Layer 8 of a small transformer language model trained on English Wikipedia (23 layers, counted from 0, width 96). Numbers have three digits each and are written without spaces.
A neuron's activation on a vector x is GELU(weights . x), where the dot is the dot product.
The model reads these tokens: "E" "D" " E" "el" "co" " Sch" "att" "or" "ie" " |" " " " |\n" "|" " " "20" "19" "–" "20" " |" " Sun" "il" " Ch" "het" "ri" " |"

The vector x that enters this layer's MLP at each token. A number n stands for (n - 500) times 0.0071.
0 "E": 458475297269460448296356572702546421493746566483596632454661396768401575357525739589547616405408373694442714488407528301377555431525407492476580423365480388558394239417611606449368609269539420334714102441511638659652455725347655509646518565646389454369489393497596849378473466602748569312
1 "D": 508525389284473518256229516550634465473702517562605542483760398775404616424588729549391759441458284549490624540387577321355613533555350484484442304472374475493555333556752713460403621269653390328626155383742454585687483702487528396571344558549536563293557126389691790392478389603650575353
2 " E": 463479357118472558183271487593630391584700622488518563386692318651354612342644669562495698308352362551594555642475605398440555458565406510421452465386570471561542254441635694452538619368654501282641043358647517598637594728440673478577411460621527617287491285463667775422474370593678563334
3 "el": 430379405203427374249334446659680473538647555588515476330701330703352698368540759647493699409344324555476720534372652242395555454588421478436526453531441436475530302478717772438321490384636550441562150398603461551743632681675519397584474553515681631289471260459715689345516296622654575351
4 "co": 530576319202543382157335536608731285594647523663528576477798335740421630333616629650628682373428348655413576485486575362265630563549383469450383400519388446526573181523638704486489567274603464410485198487617443577721559740537609396606459570604570537414434195413709630340392389593594446337
5 " Sch": 345446346355527590270352484702560279562640553506573600501676288781380510382634633589603694418395346573567435514397542341342638530555295518431489457590531429470505314497593740525453424322654573318565028472654438489691613795517663343618392582596510461284513340423719769371433407601602675334
6 "att": 383439310373555452134356511651798362493625594502576539445803403880517525415700621585458721417348418613474582483484534274330592591597469568446352554579479397486459297456625723482450524328723498367487110533728431532637433685541575421501476522533622435194353305401651762511380358593633505352
7 "or": 416493351215520452208267432555779505529764498592598605320705439771387653397596571712458704406257426635596596484428600414423623486620480415310436504560376352502558243508613735465382500414655423435508090491659465514732560650526588478584458494489603560310332237487726706437468362588592506328
8 "ie": 403572234141471359242331463776705368572682546556555575390661332688342651341616567665539640376389345674574538516471537305382612480610398429353555474514466474549633255412592709472346514323645488389488189543671483609631578742570630411608474576608731544363395295436747661436344322599646516299
9 " |": 433504262222389423301291488637628401459701410362582451300639323682385608385548747650458527449408385713489424522422543332371633546624419458447517516443455402661598169520680711427446747321637416318733212547667438685661573735405518621596526689613460479339486254359672680418482436530698540422
10 " ": 464660297189418404295367547555574377395722617398621434250646397682375708354589740677476620425393316640452393523376561364322645545734272491480463557464467385587552182517636696419440635338619483284667123498711433730643621650475464599512571661606526488347506339404593680459466476527656538409
11 " |\n": 379435273148442417325413557555601383450688493366557569287716348705303628396653718602454582454488416574431497597350474310258577546719337368505577585440519391696517182441650763450429685274621464364726302460695500642616580743400494686631552630576464527298432270457592734447473487568667549334
12 "|": 404436283318498367310316610549594382410718444380552527449666292604340598459632812636421577370364366559408604530393500410257695495665428317477440511357422468638543190429682697428345646327712513382692227514717403729666510720323450621662459583694551531335552370431623726435460465606698578403
13 " ": 452646292206535373297371587574562410379730629400576502291634397595359701433669714630526626335341266564459505502350621371306688545721355446545439539392408392529443153442717673435405618337698523305681155427744419693661511685430498637506508582629533498356548398381556714461420541586641585423
14 "20": 433639184218484445348324512652583499532685587328565524507786323641409649451650851529529564426333299504500559575307560359350578543801329439526487419434371351573483195397644748401288458335684504337624213492695449608700520674439414618556416596705536507299606319399512769489517557621626520435
15 "19": 441663203165503388273301522673669508470702655386549518512799286620389601404689714566541541373452373516477566625342518395287549619746340419489524356435416420557526167307623747424271540356671506347631223436707401617647435699496586627569418559680515482364566257534546714489438603555676509465
16 "–": 479537247231398339330255578656629525384645596498686565471592371583408565420690661549570586319498264534422534533311582462318580516684354390533520467413539372535465183349618752457282638365698535376643176500818367686715468629431607513549412545672585432411502317478658750392353560672654609354
17 "20": 488591218234458505264321479698605503513677602324532516492824337708409661423700775513554550413381325509508553552313520415396573521811421433536482401425394358554539211334638782390229485341698478373593219502721396630715456640445476472534374530695572490330599307480544778456431600618632522431
18 " |": 421471317242446417240284489644666442387717454372482444326654328659435560455668701545486530361431437639479541547324555463360599555645479406492471476397437406631539196397784736455327742333696462395710249471735367695702434734384591602542433578681465444353570276427672757350395488587698579453
19 " Sun": 381470327110405548314273545757677412457644563416486540573696307711397597438729760557630745342316302603534549520307605387302600505570336447583333579468547345510687295662546622603354564321651524456593122382615458590663483677437526536546440451711472513276425355433658673406492512614642557320
20 "il": 464390290198484419224380543640701601472656509538480581274762314710337701492717752630519646343328378607391621465372546280403567464589494543456382443442450294601534253525600757473323498406739489450529157450548496632745544631658449546633469589565586489257384308404673603462374388680680550434
21 " Ch": 386434234320427479316353540766685348475713587436493542411760307777358483444771711548539689326549359476521549628447544452305673547613303509491533502466515407495552202553590721528345414366602588241484114397680422516727486661382675480532456580529495406351501351485664638408477416641628735452
22 "het": 394456338267420467285313490829752558574671599473605563290668373819467486418677622599509639247423367595499589540393393353418482472577515516506351644468296426401634263438622705577310464346706401251541186437713423606709434616509554441605452609675451482243468352517734584399550545639651529433
23 "ri": 576538210218499387244272416728731450593730530608532610358744299717385539448689610657484652315364369597398635440327501359385488500581548506538381537432317482548598323465601802490365536324631431398545187483733485628654493658510684371714462589640535389422355152551672651457421429581537586355
24 " |": 437514313236394412265295440698658421453707406359544439292610314643385559426651724652501547399402412701527467559405532398362632525600428429453481533440429435669548144550678734475409714335691425305741256484700447702687504771404516618564465682616469441333467256361652656380427470546648583469

Each question shows the input weights of one neuron of the MLP. A number n stands for (n - 500) times 0.002.

n86: 500523467514411656467522493524517582371392573411589645616447561553553348425409371560545429479466558536457589471615545584411463518435541597417507608632500488508579493560437551481611467605461537361486529556378544456616617477429420330483405525346424456398271476514601560456650347473500437420
It fires most on token 7 "or"

n369: 395607491535396645724439522470559542601764531457506426587375578470593474491347648461392664386512569401465386348509516484507646450294556583427418406524654583440426429503553618566689389481482449444529563488500672395555470384651488475497578613591405294487796377422408497405439616464554455264
It fires most on token 1 "D"

n66: 461518440536484448525525566527478616417539505351534462462562508409476455398676460465492445471443500510610558282557522605339582399478649523396400536590547470426533574497394506584557503605202519613595495508451413463555407424416500633400439692615532328679572642412564713401333652532514427470
It fires most on token 16 "–"

n97: 489454541500605434656508483547543506466540495511468423703434598425364448542560519590557515582365439495666611359515390426488537329403544432494581524548580549592471333667516476377375373420582478495487478545649509524406563291395581418455500705404342742418639708330561468563653340472539447520
It fires most on token 12 "|"

n244: 392482380591412315575628539390439651550551531450685600449484422375468577551544574289670478511456466443432605541491534566427497534461452643516419495448395608589431619661475506570374617600423511529533403568568494463269588556334608525468444360421336533469696417327385503580631452492554513497
On which token does it fire most, and how strongly? 14 "20", at about 0.36

n8: 334419483408534659383471411396366645619384533497578517436537619403555489413603491578368518757509554583561388556433467301538573434399500460456407344603331530548453497539386638640547491580509625443489638608462368684462646591234524430491488630515478481552353581418540461577676460428589306602
It fires most on token 9 " |"

n364: 386516503573390648510546601360470428712518512450383434300383618490582693258594497560628295612636205412658584513231316483432423562534432611347655481450648719507527616486420382543544500389510450471703628467437422403550435565555344455454425473351571487389500562648549537477626500743664444570
On which token does it fire most, and how strongly? 11 " |\n", at about 0.14

n343: 467573514699604624571664448593522381603528455592587558601471399382298588532434298496475645736500568696443504675496646447758390688322247531244489418602456507432385390433473408525455603370672413324483575355409590714599390556579530553533392526515575624280690496443532329445562546204209402285
Its two highest activations, in order, are on tokens 5 " Sch", 1 "D"

n158: 509547657526572591645482385530525719587483330491526567500458421383345625594568386350488508411592633520573447512596503513520559633394720484451543503540275537550319330403600539552416683420494583744587530509561263381574368430398632554430484469365404332526675406565506556543423524509626275396
It fires most on token 18 " |"

n123: 724401408481525491503649381464391528506503455571310550583426447297530454539500497610532651376593596597541370435474514403404567486386434497295335455475554631454511527572552614522474541438483439614434680670712512609370530338436517512592509596478488743325514511375459620540478475464497478461
On which token does it fire most, and how strongly? 12 "|", at about 0.039

n23: 425748476536527283541680302348449386513527404453598477368375555439479416537544265484518569664556407593619525621300386422550472548585403581285491454705481758649434398434543497420556461542397414470620482765485626406619651471401595449506544419658457518416604460538564377531416479531419561549
It fires most on token 8 "ie"

n99: 397508407351456398590460491464271461336637617549470495528519489461556514307489403527451462664409720554327440614388459737406577368526594509588424556443500414549420657514421432551545536550577573445601492311542536592503508456570503380427430600526549529465665620348375318463597675640446500602
It fires most on token 13 " "

n321: 489596500457271650496768428639367640602438531338404661515533703354684428302436569433443553511381458385462489463310565372472575377625573508732845514522424379354357612629521516504549465430302470633672423629478373344477660531031527612618511556608576535546632515475307610609272515482328423615
Its two highest activations, in order, are on tokens 14 "20", 17 "20"

n295: 522636452539454447537618480567483511422427366514645619467468337594617503419506441617619379458456466328395408616620551572509596429517476532483418361467427519656673540579309491514539635477492530649619338525492526339522639486466354474478399450376544565663557562607403528298605387590474535385
Its two highest activations, in order, are on tokens 4 "co", 5 " Sch"

n145: 503531463545511303482462551341446517530293547426410605546465404598561452448258380690571458313550506516494435482601641429475633455387532355400526516618336515497351435557484445293591561497524506613356480518488575546470635564382407530587653349782475652555416673628497551571453598526515672392
On which token does it fire most, and how strongly? 12 "|", at about 0.39

n353: 484340566354613440324569554353312580349455602434634389762595697549454524472531482434461506398354516537506450722393474379540750503551543510628506523519601626503478482510382298615500546357497618509617571618360460709575609596432354597444385434444440435458368626590491316629537485574379361391
On which token does it fire most, and how strongly? 19 " Sun", at about 0.6

n48: 430544398582461830288520526404474472555475549538508614491401673388443464537439466585522523434517399495467657454524541566488552583640596533353506575543520567397564416374322383514511392548376491469605596414451654572749500580565477473611597335307503327569616271548584404488454590560500437385
It fires most on token 7 "or"

n252: 443457557475412598548533416472502460438438482359385553521475579585474402451688344422545544427351544603580459559480510367497533485510539480519484390505478703418502596440450542622522547441573540644538574519427578549595652563585488361549396588483371489338502572511421387536694539463473477507
On which token does it fire most, and how strongly? 5 " Sch", at about 0.2

n226: 424625666593339500523441602418449489331509440387492573497604492448489400660534587482572586616617532480272466545430306512581427580531593541382356555355460664439477389497397477553560526602522628411392516600475503672559677488339571402453389486536527537625656426506437710553545552423356384497
It fires most on token 12 "|"

n305: 654586604580582474398422610439262405459271550475705436604281423761555542552581560569357538670407632444388729562432700458433329452503597445528636488379478503473538398427451487565629438552531552446544567515361440422616409468458443535558557397413700371371408534358345550450516515736487457423
It fires most on token 6 "att"

n348: 496226822363640473579445515420511442396780562381511358624525587637431582740619436621535454553482519547344470426259425654468400599563381292371342324371392821348534468541630315650524404512415529511743670712485555477329604435424380439471410597371682365400424645463536620459725518449496551562
It fires most on token 12 "|"

n315: 673448382530628600503688584548552449659403513494508543404522508386376365362494503566552472363526527549585765335541628563332369421370500485540613465483433460494552522648505479381489387503609421646495455508526616509489433550479474488297369520295543583539427635427662648624474531281554472389
It fires most on token 0 "E"

n167: 555649411471547519454662454580518369430295463618506525624370375521399387417781465630390391593413540475655491590609577635532428676390556399440643528665366561611427314433394538533582393572404443549517467604396522557600608525401469531357273394422694463600583423517503588452647503331437613518
On which token does it fire most, and how strongly? 8 "ie", at about 0.22

n122: 632464659403456613467543435552380368441494445446566563526490540625532627424519458633492467539521406544420519449680484598300545484389683548537569433495511578497589451663364347373603472609551447552397429685537360450414591588404593439534639511641606447317390587319406465457489495476424402484
On which three tokens does it fire most, strongest first? 4 "co", 6 "att", 8 "ie"

n176: 494594594443398497329655515485448403488559374593554472668556509240556569512386520462741397397464380665377644584466433456481611574346448541572565556324600569575527572491414441533539509379503393523416412651610408466455581571518606531530772566208423567432544433610366455401607407485400550607
It fires most on token 4 "co"

n182: 550473709491691533525621418439364251729459384541334442423430479464368392472566467382461508419500551508545491531545576305503562430506521292509552515382491582270497455677575519574629338325634589677561598358688556565628334484356408301580649450472610588403476616434552431588484503552669429475
Its two highest activations, in order, are on tokens 3 "el", 5 " Sch"

n237: 566533629580427397506703585586650506541411406428536365485564503506340449537516461652683415539319613582432588416315577477677441285532469493625590389556620437432437500694491409500400298353644699596465497677615557768365430413468350655379494635441373591623457589351424529415475369441523472453
It fires most on token 20 "il"

n53: 488549492440478649564403456424383378662355623491546516616407489452424439616204528421506508657451518510553471540432482464359698524697402533589454511428335480593474481477452413361681659548546392605532584526497494545621520459287687544582655569443552557354447497516363349315569480571593421597
On which token does it fire most, and how strongly? 9 " |", at about 0.51

n185: 454504336582315577514604578549256509564644513523685318518633513654576653633604439180552687609626602574495727500336537571606459630760729273604554066288692290323381592633546151263564514326505509452364491634500582717323408384472165682768652632640287568406628651515443335632320407313372224469
It fires most on token 14 "20"

n271: 491479465643381296344539346486678617566500481577295593528514553381439347469551462374497440573455430579541267441559520406524644433426475603455452442573520691549591413773445559657484594456444438552532578466562470494435514552506465529480546332393448731488519467459583388517672514525595397646
It fires most on token 24 " |"

n67: 526555450555375519500468350489503488468442497597475607554389348455669404600553641374461503520515524584560359445310634518671680524647565467666572400520482462383412537494546503506402518430605705691456523422408717418497441296467616548535438456459428412476503503293631553667404733517503279471
On which three tokens does it fire most, strongest first? 17 "20", 14 "20", 16 "–"

n324: 521565690621512663569653530520647488643438486402565384422309541500480580480396609584619531455509552361579574527405624522497314351443509593388397613459643649401422315332557571480608540414388538406320500468614491488637592497564575567386292631385633483564552459618344479313506448471447392570
On which token does it fire most, and how strongly? 3 "el", at about 0.11

n154: 550310539524473569478836560378513448689623488594429523592466448402595394518337494566728409656397555588529374578448513578236559420528509431575615564671623528391421539268480669519518340441541568419450479457475483559472230490651471600491449648354366406665433509309506547525459457454667466447
It fires most on token 5 " Sch"

n12: 465567321564517565479637512546670564530654516353450462431557546434445528457479384556629588643611500503470509555485679332588380443358597332705506497307479479503400602509473454636497424759471573348500517413369406680680415374455583301532321324453491417415554569500463488497667474595454555576
On which token does it fire most, and how strongly? 21 " Ch", at about 0.42

n43: 443576466446497585439571218654452518488734467563579603491375532506445466480256368563477487346719457513512545544454379509563515488617494522539341409601470512529551457705478577268528318466568697503408538550394636503518391634497376604468685393565357603463549567359422383649462431357571588465
On which three tokens does it fire most, strongest first? 8 "ie", 10 " ", 22 "het"

n263: 467663544482566281617508624505431535393542589473547513615508403452414550532530471494409706385440525645604404408548586673503495612569646528519511599356486481270495637652425483417449418492600360558444481379640520435363666472411456469591553470446439505376551575358317379421457503495454444522
It fires most on token 13 " "

n225: 515549409437632477672672448328485522633548497315399328612618315436691376464607546570423452285577553543655279236367485496445518474552396646489456507416608667436667627399632642583472378588518351585672604475555613289832379470466560439464575456281653417344435633439843392662496407403281442438
On which token does it fire most, and how strongly? 6 "att", at about 0.13

n307: 567644500416533433537569610527349488576610389619598460506494703450366491503445350413491545547515556475497460603289528639685576649426583430373629311506479488707552313500522509326477598418485611547423494635485481528653568425431626237407444406703402360472663604557615374570330441333510530479
On which token does it fire most, and how strongly? 16 "–", at about 0.75

n68: 397729601500540543420490586321541393579556468398481424376517473424483287560520326511422625598480759503566633568567497557485592308318513372432399725480490483349527395521581592460363521383564261575554627450571674557473615336388645444356697578382711462454557480636728424592652805470440544328
Its two highest activations, in order, are on tokens 7 "or", 22 "het"

n118: 634615619468473573427445631600514459658512500481437536565557375441625537462550511465563400561555420485494445439291373460308456542480648558544317474517497391494492527410637445497632302575426426495609611473656568347525484421483447491331598467346562373489454597580688520472767608552402497464
It fires most on token 22 "het"